Layer 8 of a small transformer language model trained on English Wikipedia (11 layers, counted from 0, width 128).
A neuron's activation on a vector x is SiLU(gate . x) times (in . x), where the dot is the dot product.
The model reads these tokens: " rebu" "ilding" " project" " in" " the" " Big" " East" " Conference" " that" " was" " growing" " strong" "er" " as" " it" " expanded"

The vector x that enters this layer's MLP at each token. A number n stands for n times 0.0089.
0 " rebu": 97 -222 108 -197 160 31 -65 -83 -182 -163 -196 5 28 73 -68 148 -278 -16 -110 76 -50 -56 48 177 146 -108 124 16 -1 -40 74 -50 -34 98 -32 -140 56 6 10 45 12 -89 -37 -15 -72 60 -109 35 78 216 49 -40 -45 26 -196 -32 128 118 -74 -181 -66 94 -96 194 -199 -7 29 -58 -24 121 148 -74 -178 200 -89 -126 2 -170 39 148 -62 76 2 132 -5 88 51 5 166 4 30 -90 4 72 115 132 -12 109 34 -24 -220 22 16 -39 175 -90 -279 158 -18 -149 402 -21 150 -14 -70 131 32 -171 -97 -64 211 46 90 -151 -37 43 -43 99
1 "ilding": -23 73 10 -173 -12 -5 151 58 -113 -97 -192 1 105 141 33 45 -47 7 60 119 38 -76 -19 16 0 -37 -65 -86 26 37 34 -57 28 -45 -12 -32 122 -77 92 -46 80 -103 -13 189 -48 38 111 193 -19 96 64 12 -38 -52 -23 -475 54 0 -49 -72 39 175 -156 66 -170 -83 181 -301 12 -24 143 55 -151 67 -56 -144 -27 5 51 -31 -61 35 -17 38 33 101 -35 -50 -10 19 -24 82 39 22 -67 51 -4 10 62 -117 -120 159 -81 -83 45 136 -16 144 -36 43 24 76 43 -164 150 30 86 91 -51 -12 -70 -9 12 -42 186 -25 8 65
2 " project": -29 -111 -73 -275 -32 127 62 116 -158 -117 -81 91 65 110 -95 114 -98 0 150 11 37 -45 -3 113 29 26 -113 -5 44 5 56 56 53 7 -23 14 57 -81 107 24 29 -141 46 79 -67 108 50 149 82 89 145 -38 -68 -168 -88 -435 40 -73 -15 -25 -25 155 -70 79 1 -113 111 -200 38 -159 93 57 -107 -18 -73 -188 -18 14 98 72 -30 -42 -106 -76 -60 58 61 49 120 -150 -96 -79 73 102 -174 -14 19 47 230 -84 42 173 -80 -77 53 55 -68 86 77 -24 127 101 25 -72 -80 55 -15 120 -42 12 -73 68 38 69 150 -69 -47 127
3 " in": 192 -74 150 -119 129 60 68 117 -200 -81 -71 41 30 14 32 -13 -130 -20 -2 81 57 -221 47 53 124 -69 25 -51 8 33 -64 -54 100 -47 -36 -24 24 -38 -10 87 89 -46 -95 -101 -64 -40 137 131 48 25 -60 -1 -43 -28 -23 -471 10 -25 60 -103 -36 264 2 158 -32 -30 28 -83 8 53 121 -42 -141 138 -38 -124 -3 19 36 130 -99 -173 -202 20 -41 56 157 -10 -37 116 -31 22 45 -159 86 108 -33 42 75 -36 -11 188 26 -42 197 4 -14 48 -28 -55 116 -18 7 -107 210 146 54 29 -111 -19 -112 30 37 -73 78 2 0 -58
4 " the": 91 54 108 -92 130 25 -21 105 -192 -137 -155 -120 -72 -21 20 33 93 -9 25 67 88 -326 36 -3 49 -154 77 75 -1 34 -27 -38 26 -56 35 69 -82 -36 101 60 97 -7 -86 -24 40 -156 21 253 59 42 1 41 7 -9 -222 -434 116 -22 73 -51 29 291 -76 127 -27 69 -106 -135 -22 21 -7 -114 -108 107 -84 -77 -102 -80 55 -73 -54 -16 -209 -63 -21 122 136 30 31 81 -1 72 -21 -99 114 20 -16 56 72 -109 -50 -18 38 49 34 122 51 59 -35 66 48 -23 64 128 32 118 119 -70 14 3 -73 116 34 -48 21 17 -10 50
5 " Big": -15 -39 -64 -64 17 36 26 81 -35 -94 -73 103 155 -93 -128 -92 114 138 -70 -41 135 -177 -66 -69 124 116 -44 -56 -182 228 10 219 -105 -120 104 286 -72 72 -45 145 11 -207 -62 123 -159 147 -94 98 87 65 -95 80 -153 49 -109 -170 19 51 7 -21 -85 269 -99 91 74 -55 -179 15 -75 198 -52 -24 -45 53 78 10 -112 -82 -41 102 241 -8 -69 -177 60 -5 -82 -36 18 -155 -82 107 56 94 -185 -153 152 84 -121 90 44 21 52 39 -18 -78 -15 27 -76 -28 362 -189 23 34 -101 22 31 52 84 73 -261 146 -7 -49 -95 -6 98 21
6 " East": -35 231 -122 -153 33 -57 -32 174 63 79 -73 56 -23 122 23 -75 89 103 -259 -142 31 -108 -193 11 220 68 78 -14 -107 42 -101 63 36 -102 135 259 -29 112 87 277 35 -21 24 109 -181 -42 34 129 -30 -61 -35 185 -38 -9 -190 -284 -50 138 6 9 24 109 -71 -69 -74 -14 -13 33 49 143 107 -73 -68 76 20 -114 -1 -173 -81 12 40 -208 82 6 -11 -219 15 55 21 -91 -168 76 43 211 5 -267 43 119 97 -59 -33 157 -54 75 -1 -5 -17 63 -106 14 168 -88 65 24 -206 187 -49 -7 -58 -39 -116 157 -91 12 -31 -15 -2 20
7 " Conference": 32 258 -61 -157 88 -67 17 -23 -42 28 -142 -41 30 148 -32 -75 87 -39 -87 52 152 -45 -128 69 91 32 74 25 -106 67 -121 93 79 -28 1 109 -162 -152 92 -32 -62 -126 -57 161 18 -76 57 238 66 73 16 140 -85 189 -115 -252 -1 39 -184 -24 -26 222 -96 -46 -79 -134 11 -33 -78 83 258 -37 -52 121 -16 -130 -187 -172 -53 46 -8 -23 46 -159 67 -85 33 72 67 39 -128 -47 7 236 5 -154 108 79 82 -216 22 230 -12 19 -139 -126 43 81 39 -14 129 -68 -132 -48 -128 105 104 61 40 -60 -69 263 -118 122 48 38 31 -134
8 " that": 64 168 -68 -158 60 -121 -40 137 -47 21 -96 13 -26 24 19 -9 -25 -60 119 155 6 -89 89 200 -146 -116 -28 117 38 -199 -57 14 149 -94 33 -33 8 -117 -5 26 -29 -116 3 105 -189 -74 35 87 81 97 147 -51 -132 13 -28 -350 31 -112 60 -116 45 193 -34 87 -68 39 -68 -164 -133 131 93 -14 -85 109 42 12 -190 -12 113 -86 82 -31 -188 55 79 -8 297 120 111 100 -42 2 -43 -139 161 116 85 -9 247 -202 -10 -60 47 -69 -72 116 -13 -37 66 -69 -30 -45 3 -85 132 -18 -38 77 55 -34 -55 30 50 116 -113 0 -133 145
9 " was": -3 -18 14 -155 33 -11 1 139 31 -18 -40 -90 -118 -7 53 0 29 14 -18 106 8 -69 166 -28 -59 -54 114 -21 49 -23 -137 -7 123 94 55 64 -57 44 48 -101 -47 -82 56 -7 2 -152 15 176 179 197 39 101 -124 -25 124 -420 -76 208 23 -99 62 29 -19 129 53 9 -107 -189 -139 73 71 111 74 -1 -102 -152 -116 -12 36 -196 -131 -91 -104 11 17 -84 189 -30 12 56 13 -12 -44 -220 -29 -102 28 -58 232 -111 45 31 60 -76 116 82 124 15 129 -2 2 -43 18 -133 137 53 24 -23 -41 114 -117 195 -30 130 102 -105 -82 52
10 " growing": -26 -82 5 -56 130 -52 147 -40 116 -38 -125 30 -12 -12 -12 29 -74 66 -61 72 47 -144 57 133 -83 -92 18 -44 26 -25 -47 -116 80 68 95 94 76 22 73 46 27 -167 -3 3 -83 -23 -38 170 -3 119 144 -5 -75 4 -203 -293 68 -101 43 -256 2 65 -97 41 -130 -14 -25 -314 -22 58 -6 -22 -88 -51 -92 -1 -18 137 9 -207 -45 -174 -33 91 -24 55 109 -23 -368 55 72 170 23 3 -48 -14 90 -104 167 -119 -62 86 42 0 183 129 88 112 164 103 102 88 -23 -219 198 237 145 60 -111 -14 -30 128 -64 -59 15 47 -31 57
11 " strong": -44 -164 23 -155 -43 -62 190 92 47 -13 -66 71 2 -34 8 -57 130 177 -9 39 78 -103 87 200 23 -65 194 1 -49 55 44 -95 -39 19 -73 75 80 42 45 76 -102 -291 49 37 14 52 -165 341 81 89 56 171 16 -33 -89 -259 48 6 -141 -82 36 30 -8 129 -83 -32 30 -206 -37 139 -88 -103 -47 10 19 -32 66 -32 42 -210 44 -105 -32 158 35 101 58 -90 -188 -57 82 -107 -109 172 -76 -135 -99 -124 120 -157 -63 8 127 -7 140 142 -53 110 55 -205 19 11 85 -194 4 113 42 11 -171 13 84 -31 40 -98 133 141 -12 93
12 "er": 9 118 57 -107 36 155 119 88 28 17 -23 -50 -98 22 -15 27 199 78 -82 -17 45 -141 -114 125 90 -111 98 63 106 25 23 -78 35 -113 91 0 116 -18 103 -48 20 -88 -79 104 9 160 -193 166 -14 29 253 89 66 2 -53 -371 21 -139 -38 57 32 -15 -46 55 -72 -121 36 -115 -62 32 -22 19 -191 146 -81 -62 54 20 55 -56 -122 61 84 -23 -50 8 41 -54 -288 23 12 -166 -142 -12 -95 -90 44 -46 126 -218 -187 115 159 91 150 107 -66 75 69 -144 45 -17 117 -277 47 156 140 67 -51 41 54 53 -69 -100 53 62 -3 21
13 " as": 109 -108 104 -118 43 -119 73 -9 34 159 38 -53 -30 -65 -70 7 22 14 -3 59 16 -26 151 91 -60 -106 46 50 89 -66 -24 -185 -5 54 8 -6 -30 -65 -79 35 108 -137 -85 -34 -1 -57 68 145 98 152 -7 37 -95 2 -78 -431 -100 14 -96 -28 39 22 -119 146 -12 -108 125 -238 -40 63 123 -7 -26 153 -14 -105 -52 -9 -74 -195 -124 88 -110 114 7 67 175 -41 -103 54 -96 -62 -2 -69 151 66 37 72 40 -192 22 122 75 50 49 197 43 38 141 -131 158 16 51 -110 221 106 -83 28 132 30 43 -36 -5 -125 74 -156 -15 181
14 " it": 20 117 119 -174 -42 -44 -16 83 126 -38 -126 -45 -91 24 -51 30 -92 -21 -48 100 60 -112 155 222 -115 -225 1 164 136 -84 -61 -60 134 -59 17 46 5 44 43 52 -5 -101 26 -21 -181 46 -100 75 268 62 219 -70 -154 -95 -138 -238 -9 53 64 -112 83 10 71 41 -39 -87 -152 -266 -51 111 37 133 -119 2 132 -20 -56 -19 37 -70 51 -94 -128 154 186 -133 318 35 21 73 15 -15 40 -131 -117 8 210 -13 154 -107 24 106 -29 30 16 35 -130 -78 -40 -156 83 131 -116 -77 -100 -43 -66 44 33 98 -41 -35 20 204 -54 -3 22 226
15 " expanded": -32 102 73 -73 123 31 166 43 182 81 -104 -10 -29 10 -3 33 -59 -105 -15 26 -27 -238 29 14 -50 11 29 -23 18 -44 -71 -77 86 33 60 47 73 -69 162 16 33 -245 35 214 -104 48 -38 168 80 55 -16 19 39 -92 -83 -274 -42 -178 106 -115 101 89 -107 141 -150 -232 139 -235 -17 58 -19 68 -147 -52 -90 -88 -58 -14 111 -137 -119 -102 -4 110 -63 -51 59 118 -282 -12 75 195 18 -166 -52 -45 -15 -118 210 -193 -80 217 -70 98 119 12 98 87 153 85 55 30 24 -62 182 -18 47 72 -101 -94 -135 71 35 71 51 -40 18 146

Each question shows the input weights of one neuron of the MLP. A number n stands for n times 0.0011.

n21 gate: 142 -15 70 -67 120 -18 110 14 -80 -81 222 65 159 -170 225 -17 -25 72 -80 -44 -363 214 272 -150 -18 166 -58 -4 22 4 22 11 28 -36 63 56 -130 39 100 83 132 -64 -146 -111 4 -80 -184 -201 -7 26 14 18 -136 53 -46 -185 66 134 95 84 -90 -135 -92 -176 128 35 37 -71 210 0 -144 11 -95 143 -207 54 -163 107 97 3 11 25 266 -211 -96 225 77 22 134 164 116 119 -115 -150 -114 104 57 14 32 -145 7 39 32 -76 50 176 -67 -169 -18 188 37 -18 58 84 29 206 4 11 14 200 -94 -160 121 155 220 -110 68 -177
n21 in: 239 133 -103 108 4 140 -136 94 228 -164 -61 -284 -28 135 -141 -116 14 -22 29 -10 143 32 -231 113 69 -50 -11 -11 -211 -54 7 -145 141 11 -271 81 152 -97 -165 -46 -148 129 32 18 82 -42 22 189 -11 201 -135 -93 65 -110 82 99 -59 -157 56 -44 -58 18 52 203 154 -25 55 111 -70 -136 313 -161 63 54 51 141 247 -122 58 -59 66 -21 -71 247 -19 -144 -18 63 -187 -147 36 -120 -22 -209 125 -136 -82 65 -61 -33 44 121 -97 -185 -57 -151 230 104 148 7 -95 -11 88 28 62 14 44 -77 101 -76 134 103 -162 67 -11 -93 -58 200
On which token does it fire most, and how strongly? 9 " was", at about 0.72

n194 gate: -59 -95 -75 -32 100 -146 183 -77 95 93 -79 -169 30 -130 -3 0 24 -14 229 -68 209 85 25 31 -63 90 -295 -88 -246 7 -112 -21 -37 -88 105 -99 7 -59 66 7 215 -31 -24 -140 103 -95 -212 -41 -77 165 113 -52 -209 -89 -80 145 -160 267 79 -110 294 27 36 24 -10 21 107 -31 -145 85 56 -121 28 317 49 -42 3 14 24 43 -32 -97 -36 -118 -147 90 -27 -18 -191 7 -92 -146 42 -21 50 -10 -17 -91 -69 -268 138 -120 -55 -53 159 -142 -68 -68 136 107 113 74 223 -58 -11 7 4 -172 -139 14 -136 -159 55 54 172 149 181 -190
n194 in: 70 -16 108 -203 112 195 156 -16 61 78 -15 242 148 12 -86 -19 51 -170 -155 18 8 -65 -4 -61 134 -43 228 -32 125 -117 0 -43 -249 -68 -99 -239 211 20 16 -255 -329 -97 -82 205 162 -111 28 -15 198 -8 108 -252 8 220 90 -68 208 83 36 152 150 -65 -153 -59 198 -46 52 191 24 0 -296 43 -92 -342 167 -35 191 141 165 -11 67 4 105 53 -12 63 -8 170 -64 92 50 -169 -59 -157 -83 83 -58 99 258 -119 176 -23 -105 -36 -43 -52 42 -218 -110 -94 -62 20 295 -65 -91 58 -76 289 16 -82 -43 -56 -168 -89 -4 0 31 186
It fires most on token 11 " strong"

n96 gate: -71 -47 -188 -132 -222 48 97 -165 73 -93 -7 23 -116 -76 89 -73 -26 106 42 126 -290 -63 -49 62 207 -167 -73 102 112 -161 93 -233 40 76 -117 -11 48 -191 194 124 123 -19 191 -147 -151 -143 236 118 94 95 99 -189 -19 -144 261 65 -160 42 81 -107 -53 -51 54 -45 -149 -244 253 63 8 -19 -79 -238 -176 4 -38 -169 257 -247 -45 -14 23 182 73 -65 -58 -11 4 -181 11 195 118 106 -169 -26 123 -174 -96 159 -194 129 115 78 52 60 -108 207 -140 -73 -23 104 51 76 -145 201 87 -52 -129 182 0 -52 0 -19 -82 39 49 -56 -11 57
n96 in: -18 -83 -25 -181 162 -380 -103 -157 38 -145 -42 58 93 -213 99 -73 149 -137 -159 204 -47 -161 290 143 104 180 -69 101 -62 -11 -63 7 -21 -61 66 -74 24 -43 192 -163 -96 4 -46 -79 -232 -73 235 -63 -14 -19 60 -53 -182 -84 7 -69 47 -72 15 211 65 -21 114 50 -204 106 -51 96 112 -4 147 202 77 -175 105 -75 159 25 11 -96 47 85 44 76 106 -111 -109 -40 105 197 84 115 268 -50 48 31 4 40 43 -217 95 -78 50 47 201 73 -266 88 -57 71 116 163 22 14 -14 -78 123 58 -149 -25 144 -36 89 48 -32 138 200 54
It fires most on token 1 "ilding"

n170 gate: -176 45 -204 -65 98 -108 127 112 -13 46 263 -130 67 -13 56 182 -127 -126 57 96 100 3 -124 26 -20 -95 -3 -17 -122 43 -7 -132 -35 120 -67 -74 -35 -82 95 144 92 163 85 89 13 -48 51 19 -33 -169 10 -10 102 -19 -294 -74 84 47 -162 -228 33 -150 61 43 35 68 -108 -23 170 -73 -109 62 24 26 63 204 59 226 56 28 -46 -88 78 -38 14 155 -87 -54 137 -118 256 90 -152 16 174 -13 -267 33 72 -164 40 52 -147 20 124 -182 26 -74 -23 -167 0 -23 167 6 -93 -127 140 130 -210 39 -73 -117 66 -95 -13 16 151 -50
n170 in: -43 -38 -98 52 -7 17 -36 220 74 165 -30 -81 -139 7 -70 -68 -86 -61 -212 97 125 -33 125 114 37 122 -132 101 106 156 -131 -197 -59 -37 104 -59 3 116 3 -220 110 -125 -113 13 69 -81 10 49 -121 -157 98 -131 -150 3 3 -41 -7 121 -212 -136 -30 -123 -158 -10 161 23 -129 -113 213 78 -117 -36 88 -50 -57 -87 -185 153 127 3 -71 -182 134 39 144 60 -13 178 -213 -24 85 -52 23 -76 22 84 53 -91 -37 135 319 56 96 67 112 -106 -199 72 100 -172 234 24 -27 84 151 -30 -94 20 -70 106 141 186 123 38 -124 17 30 -94
Its three highest activations, in order, are on tokens 11 " strong", 10 " growing", 15 " expanded"

n177 gate: 211 49 146 -150 157 158 -57 7 -158 -57 -107 -37 -18 -69 96 -84 -104 -88 117 207 18 -75 232 155 -29 -140 22 -92 171 -29 -135 -124 95 -51 21 -160 -160 79 4 -35 -173 54 311 -120 -4 74 -82 86 -36 -19 -99 -104 -69 82 129 136 -166 -209 -111 -7 -51 -49 -168 -91 -133 239 -56 -119 -29 -37 80 36 15 -80 -48 11 72 173 -235 114 88 -7 11 80 11 231 -271 -261 103 44 53 39 -29 -61 14 56 -165 -40 -137 70 -70 29 259 -87 4 -170 142 -160 69 -32 102 26 37 162 18 126 -132 -190 -65 170 -211 66 76 -63 256 -43 -123 139
n177 in: -175 -81 45 75 -30 31 -84 88 -101 76 -174 120 -30 23 -37 7 145 -132 -116 54 109 -105 -23 45 -85 53 192 -66 95 -84 36 -66 -26 82 -142 53 -83 -230 191 -224 -195 -27 245 131 -83 45 24 201 128 -36 64 0 42 19 -145 210 137 -349 -114 157 200 -34 -225 38 30 280 -39 -172 27 -90 282 213 -16 123 39 -38 -11 -88 -257 77 128 -69 -12 -167 170 92 -211 -99 144 -16 30 120 123 -111 -115 11 57 46 122 -82 16 -72 27 -212 27 -408 79 71 -158 8 121 241 -23 123 -155 251 105 62 -126 0 -100 195 -126 -63 -66 23 -19 31
It fires most on token 0 " rebu"

n224 gate: 119 -106 -96 -46 -107 30 63 109 124 -104 70 -30 -138 -117 50 113 -115 249 197 -133 152 84 122 -182 -41 -293 -111 -95 -134 -186 -43 86 -11 -42 36 -143 -201 45 4 178 -97 -67 187 -64 -74 -117 -85 -122 -8 -39 -132 41 127 -66 11 -84 122 -60 -295 -141 199 -11 19 26 51 -210 100 -45 -68 129 41 100 138 135 -11 -15 108 48 -52 21 -19 126 62 -180 -123 -30 -143 -169 205 61 -59 -132 -60 269 -249 260 -192 -87 -63 167 19 -44 -30 -49 -185 199 -128 -119 82 -175 149 -72 -171 36 219 0 -136 -106 56 -108 90 15 309 162 -60 -22 26 -68
n224 in: 81 -220 -87 -143 80 53 102 -32 152 63 -80 -218 31 75 -30 -145 -21 68 86 -222 162 66 -90 59 -146 -70 25 90 -145 -71 -48 -78 -83 -7 -28 -167 -80 -4 -275 -127 106 -60 32 -217 94 69 -33 17 93 -97 -35 17 -85 -112 106 18 -33 201 -207 134 -210 10 -157 -21 250 -161 -203 -60 11 4 -75 -53 138 128 241 -78 176 -110 25 14 89 264 26 -209 -131 106 -202 -219 158 65 87 -24 -53 25 -79 89 -35 -32 138 -72 224 56 7 -118 28 109 -80 153 96 180 48 -122 -32 -183 61 -140 -187 -161 -95 -88 11 65 35 -179 136 -14 92 50
It fires most on token 13 " as"

n137 gate: -174 -194 -187 18 45 73 -56 131 80 81 -34 -97 71 -14 22 30 56 -63 32 -130 -61 -64 -104 -124 208 -110 58 40 230 34 79 105 14 -43 77 45 97 -37 -107 47 102 93 -57 -23 36 33 164 92 134 -24 -120 134 -17 -8 -158 -86 -12 29 177 136 -48 -8 -61 -82 30 -196 32 -82 26 3 -40 53 -188 20 11 14 17 -122 68 -111 31 141 61 142 189 -51 92 70 40 -14 -20 -111 45 -28 -82 -189 -25 34 88 3 14 185 11 9 56 102 -36 -9 -102 59 -12 -3 -110 22 0 39 49 92 73 42 -77 187 155 -50 -26 -312 37 6
n137 in: 183 142 -94 130 58 -104 70 -219 24 -91 -161 168 -57 -37 88 -93 82 -78 59 -9 112 87 -84 -12 -161 -82 69 -25 132 31 -191 -83 126 -62 -66 -33 -157 83 101 57 -43 -122 6 34 -91 117 19 76 -31 132 -48 -82 -12 -94 -21 125 -47 68 3 88 -74 110 -73 234 -83 36 -28 -162 178 9 -65 -107 60 34 -212 -9 119 -3 34 24 65 55 29 -240 -114 221 133 -3 -62 -60 200 -33 98 28 33 -110 24 53 86 -22 113 82 -37 31 67 -148 45 76 -237 -31 -19 -181 -75 -230 53 37 62 124 89 -138 -102 -140 -104 19 84 122 111 9
It fires most on token 15 " expanded"

n238 gate: -76 -146 62 4 213 93 148 -80 61 165 209 -53 -74 -11 -149 159 -172 -28 56 85 -28 -65 -180 -78 -52 -114 259 -32 182 69 -54 -80 -27 222 -3 -181 48 -212 118 -172 108 14 -80 28 62 -167 57 -72 -74 55 -119 34 -118 17 -21 -205 64 21 93 -71 157 -7 125 -59 -64 38 182 194 -35 78 18 -193 -107 -125 4 14 110 -21 31 117 186 -24 -25 -107 -57 70 -164 -64 -35 -60 -113 41 94 -3 -60 198 124 0 14 -11 124 89 -48 -42 34 43 -177 225 -45 -38 -117 -11 32 210 130 -7 204 -263 69 -87 245 -148 260 -39 -228 -100 -38 -28
n238 in: -129 -53 0 105 -36 -116 410 -124 131 280 -125 -51 74 73 -55 0 -11 235 59 3 66 -82 162 -35 186 -227 -19 99 171 -4 49 -109 -113 118 -166 -214 18 -109 72 -226 11 -122 -149 102 -150 18 -112 29 -55 137 -164 -93 -73 57 -61 140 233 139 4 93 69 -7 161 44 148 14 100 14 -59 81 -99 -76 -211 91 121 -171 -90 -43 113 70 18 -90 75 88 -254 -152 64 -172 -140 -119 -150 -46 -18 -94 91 -95 -11 -29 54 -306 -81 244 -65 -102 22 -45 78 -48 33 -47 -95 96 -126 -145 -62 94 114 -154 232 185 150 70 61 -37 -33 -4 22 -15
Its two highest activations, in order, are on tokens 0 " rebu", 13 " as"

n130 gate: 31 -30 21 -197 -49 -42 -112 156 7 -66 14 -182 44 -61 138 -175 -140 11 -185 50 79 31 64 -69 7 122 14 64 -51 -169 -201 46 -100 172 200 87 -76 -155 25 21 0 140 -63 103 -212 -90 -33 52 -114 78 69 0 211 -90 39 -175 104 46 -116 58 -294 161 112 49 120 76 -94 -109 -39 136 160 -59 68 159 -204 -127 -137 -28 148 84 64 -66 -171 109 -7 -14 118 -83 161 263 45 14 -173 -144 -126 44 -143 -21 127 86 -79 178 -18 57 133 -173 69 232 180 46 0 -122 43 -82 46 -189 7 121 -260 -190 -106 125 102 58 61 -102 -144 -114
n130 in: -34 84 235 75 154 -52 72 52 155 89 -27 220 -244 276 -89 -148 192 -164 -157 -49 -127 -3 -91 148 156 -45 95 45 -121 -90 79 3 -64 81 34 160 -34 79 -17 7 -38 -209 -17 97 55 125 296 -58 -52 95 -112 51 114 113 -65 88 -187 147 4 32 76 -181 -100 -38 -23 -106 -25 114 -112 -84 111 -110 -81 159 126 -10 120 45 -69 -142 234 -14 -39 -37 260 -69 -112 146 -46 -212 58 74 45 142 137 -87 -14 -143 -48 154 102 -51 217 -118 -223 18 -75 -135 -145 28 29 -67 81 -47 3 120 -32 84 -72 135 118 -165 -41 -39 -63 31 104 45
It fires most on token 6 " East"

n0 gate: 127 219 -82 -57 0 -79 107 -97 47 -58 69 63 101 -130 -79 229 38 -151 -77 133 21 -34 28 3 213 -76 -67 -161 0 -145 65 77 -3 11 -95 17 167 -118 31 -108 -35 17 111 77 -65 -41 -147 -188 -136 -98 191 185 -139 -106 241 109 78 235 71 -156 167 30 -218 -63 -128 48 103 -86 0 -32 10 86 184 7 -7 -236 -52 121 -97 37 -179 -151 222 84 -164 59 -75 -64 -310 11 -140 -102 80 -132 -3 30 99 49 114 63 64 72 211 63 110 -89 -65 -78 205 -28 -33 92 201 159 129 -62 84 39 -187 -97 17 -247 45 -68 0 -55 -10 21
n0 in: 215 57 11 52 114 -144 -22 -18 148 -319 14 113 25 -18 145 39 118 154 -40 68 162 -53 254 -194 -320 108 -74 66 4 32 -41 189 32 -11 88 -167 -18 101 90 -4 130 82 112 149 -153 28 -67 61 -91 110 -4 18 -36 -253 58 -74 -177 121 -126 48 -98 -74 153 -7 -158 -39 67 83 -11 125 325 -97 107 7 62 18 4 -51 -138 -177 -278 -22 0 -105 -86 -51 125 -60 81 159 43 117 76 -11 -147 59 21 80 -141 -77 -133 -47 -14 -55 75 -59 124 56 228 -14 46 -73 41 -56 369 201 0 -161 -69 -112 15 22 -40 -75 -26 284 -174 -110
It fires most on token 10 " growing"

n10 gate: 20 111 90 42 -134 14 -30 7 -56 -118 0 -230 -39 -158 -87 102 -51 -86 216 140 100 153 7 -40 -102 -135 225 21 220 -58 -173 -44 53 -169 43 -40 -133 186 0 116 -92 37 0 -51 17 -116 -123 241 82 -32 80 91 -27 111 -44 72 -80 89 -132 -121 113 -63 189 54 -66 -80 77 108 41 31 -7 94 222 -92 -90 102 -13 122 58 -16 -147 -189 -140 131 -192 177 53 31 -69 135 177 113 -75 -20 -229 148 -60 -205 180 52 -21 74 -54 -164 -125 129 -230 -161 -95 -14 -238 28 28 -73 14 141 -48 103 -68 -48 38 -31 122 80 27 -213 -109 -58
n10 in: 80 -69 -126 15 -62 11 -84 -59 82 -62 -83 -70 -135 -85 21 111 149 -89 -82 58 -30 -180 168 -190 -96 -167 -266 89 -23 -29 -194 63 -50 -26 61 47 -262 -77 -69 -25 -224 47 161 -52 87 -154 -11 221 167 69 18 -98 191 163 26 -45 -195 -67 34 -112 37 -36 -87 -110 103 -29 207 99 11 63 63 157 -90 96 -123 77 -113 395 77 -162 178 -36 79 131 -4 0 246 -26 19 120 51 -187 -59 -176 14 156 -73 48 95 -142 -86 54 139 0 109 195 101 41 -143 47 138 -253 -60 100 -170 229 82 -96 -4 139 -144 22 -73 -19 52 -244 -165 -148
Its three highest activations, in order, are on tokens 9 " was", 14 " it", 8 " that"

n267 gate: -98 -55 42 -17 -208 151 -130 -43 16 -29 -71 176 32 -43 128 -16 -179 140 -170 108 -17 77 3 -138 40 -20 23 -120 -40 -43 -153 218 -128 117 -48 229 219 30 69 38 79 -49 39 -89 45 0 78 -55 73 31 249 149 -161 23 310 -23 -84 -50 -179 34 -162 32 -173 72 -111 81 -27 -62 -67 -63 33 170 37 53 -77 224 121 -167 43 9 -133 166 -95 70 -324 105 -23 -7 53 164 71 90 16 -190 -136 13 39 0 85 -27 64 182 -39 103 75 101 -35 155 86 -75 17 83 64 19 56 121 157 -120 -124 -10 79 93 -82 54 -76 52 -39 -113
n267 in: 40 -16 36 -165 84 22 -48 160 -321 125 -157 266 -72 112 18 -76 128 -41 288 -59 11 -171 -192 -69 67 -81 151 15 -8 181 35 -97 188 -296 -14 -98 -116 11 -103 -65 111 -84 -11 19 95 -76 19 80 -26 -39 -233 33 48 22 -18 19 -76 -232 0 -185 48 -32 -263 -134 11 -241 106 63 4 94 127 55 -235 134 -34 -96 -125 -37 208 -163 -15 88 -145 -46 164 148 -222 -191 -19 -170 106 -33 182 166 -178 50 -62 119 -74 4 -117 -7 18 30 -128 -34 156 -232 178 88 -16 -26 -132 148 30 -40 206 97 7 144 -11 11 -133 111 172 -169 22 -19
It fires most on token 1 "ilding"

n187 gate: -40 71 -67 -119 0 -182 175 139 23 -138 -127 274 -174 31 90 -43 -74 31 -113 -146 -152 -47 24 73 41 20 -104 -144 -132 30 -324 58 66 -168 -96 150 -116 159 105 -36 -3 -138 -34 -116 23 -40 -49 30 161 -32 120 -198 -54 7 57 55 -7 168 14 21 -92 -105 14 156 -66 87 97 -115 96 -255 -10 -98 -90 -82 41 41 -20 68 48 -23 -206 178 -133 -72 -70 -153 -124 49 -138 -52 -50 -46 44 -41 150 -167 54 -24 30 -217 48 -144 -47 -65 -134 38 37 91 105 -47 -68 -114 162 215 21 -114 3 130 281 -10 -137 38 -17 175 31 232 136 -116
n187 in: 157 -92 123 -24 -127 -171 -164 24 -3 217 -107 -75 -176 37 -19 -92 70 -65 82 38 223 -13 -55 -3 81 114 -162 225 -211 -37 -115 7 23 -215 -53 93 -63 161 70 -26 155 -127 54 -24 -86 59 -31 73 61 32 33 -27 10 -86 -27 -86 179 58 218 148 -163 98 121 61 33 60 -86 -228 -48 -58 -146 154 207 176 120 -105 -84 -61 122 107 -44 -17 115 137 -166 135 -93 201 27 24 146 43 -240 -71 55 59 -43 -10 -269 -31 -38 17 111 -3 -94 -66 132 142 -57 -141 113 -10 65 -72 -61 27 24 -20 -84 -71 -217 -144 -44 17 -259 -110 57 -105
Its two highest activations, in order, are on tokens 5 " Big", 6 " East"

n69 gate: 45 14 -202 81 0 254 126 193 -3 13 -48 76 -44 -13 146 6 -178 50 46 21 90 54 -60 83 -118 -120 3 -218 -34 -114 -68 148 77 -36 54 -64 102 -68 -75 54 -225 19 62 115 19 0 269 39 -241 45 -58 -26 42 167 149 -17 -3 69 -218 -33 -43 197 -168 -46 -51 -129 10 -39 185 166 99 10 -70 49 -109 -209 62 -91 -39 -66 -20 -123 -34 -6 -265 33 6 -50 -66 -137 -96 -115 7 -39 -31 -35 -278 -194 195 106 0 100 -3 92 39 251 6 -47 -118 -75 130 -66 -106 -32 56 49 -79 63 124 -108 164 -30 13 -128 162 55 26 -16
n69 in: 12 -89 -93 -39 47 150 -53 -189 -156 -115 -6 121 119 83 81 -129 87 -156 -124 6 6 -34 -90 -172 234 125 -22 -76 -32 94 49 -47 -117 -73 86 59 71 -82 116 -73 88 112 101 0 -152 0 26 -87 44 126 223 3 19 40 3 -26 -26 -60 -16 19 16 -58 -13 54 -64 6 23 -53 -73 -237 41 -9 180 -85 300 -76 -88 72 16 -84 114 -47 143 -79 65 227 -177 224 93 74 -96 175 -117 132 -170 -12 162 25 -148 166 -122 44 31 41 78 -126 -173 -6 -32 -41 122 105 38 -141 -95 3 67 -111 -69 72 -133 -64 -113 -71 -121 200 31 -22
It fires most on token 1 "ilding"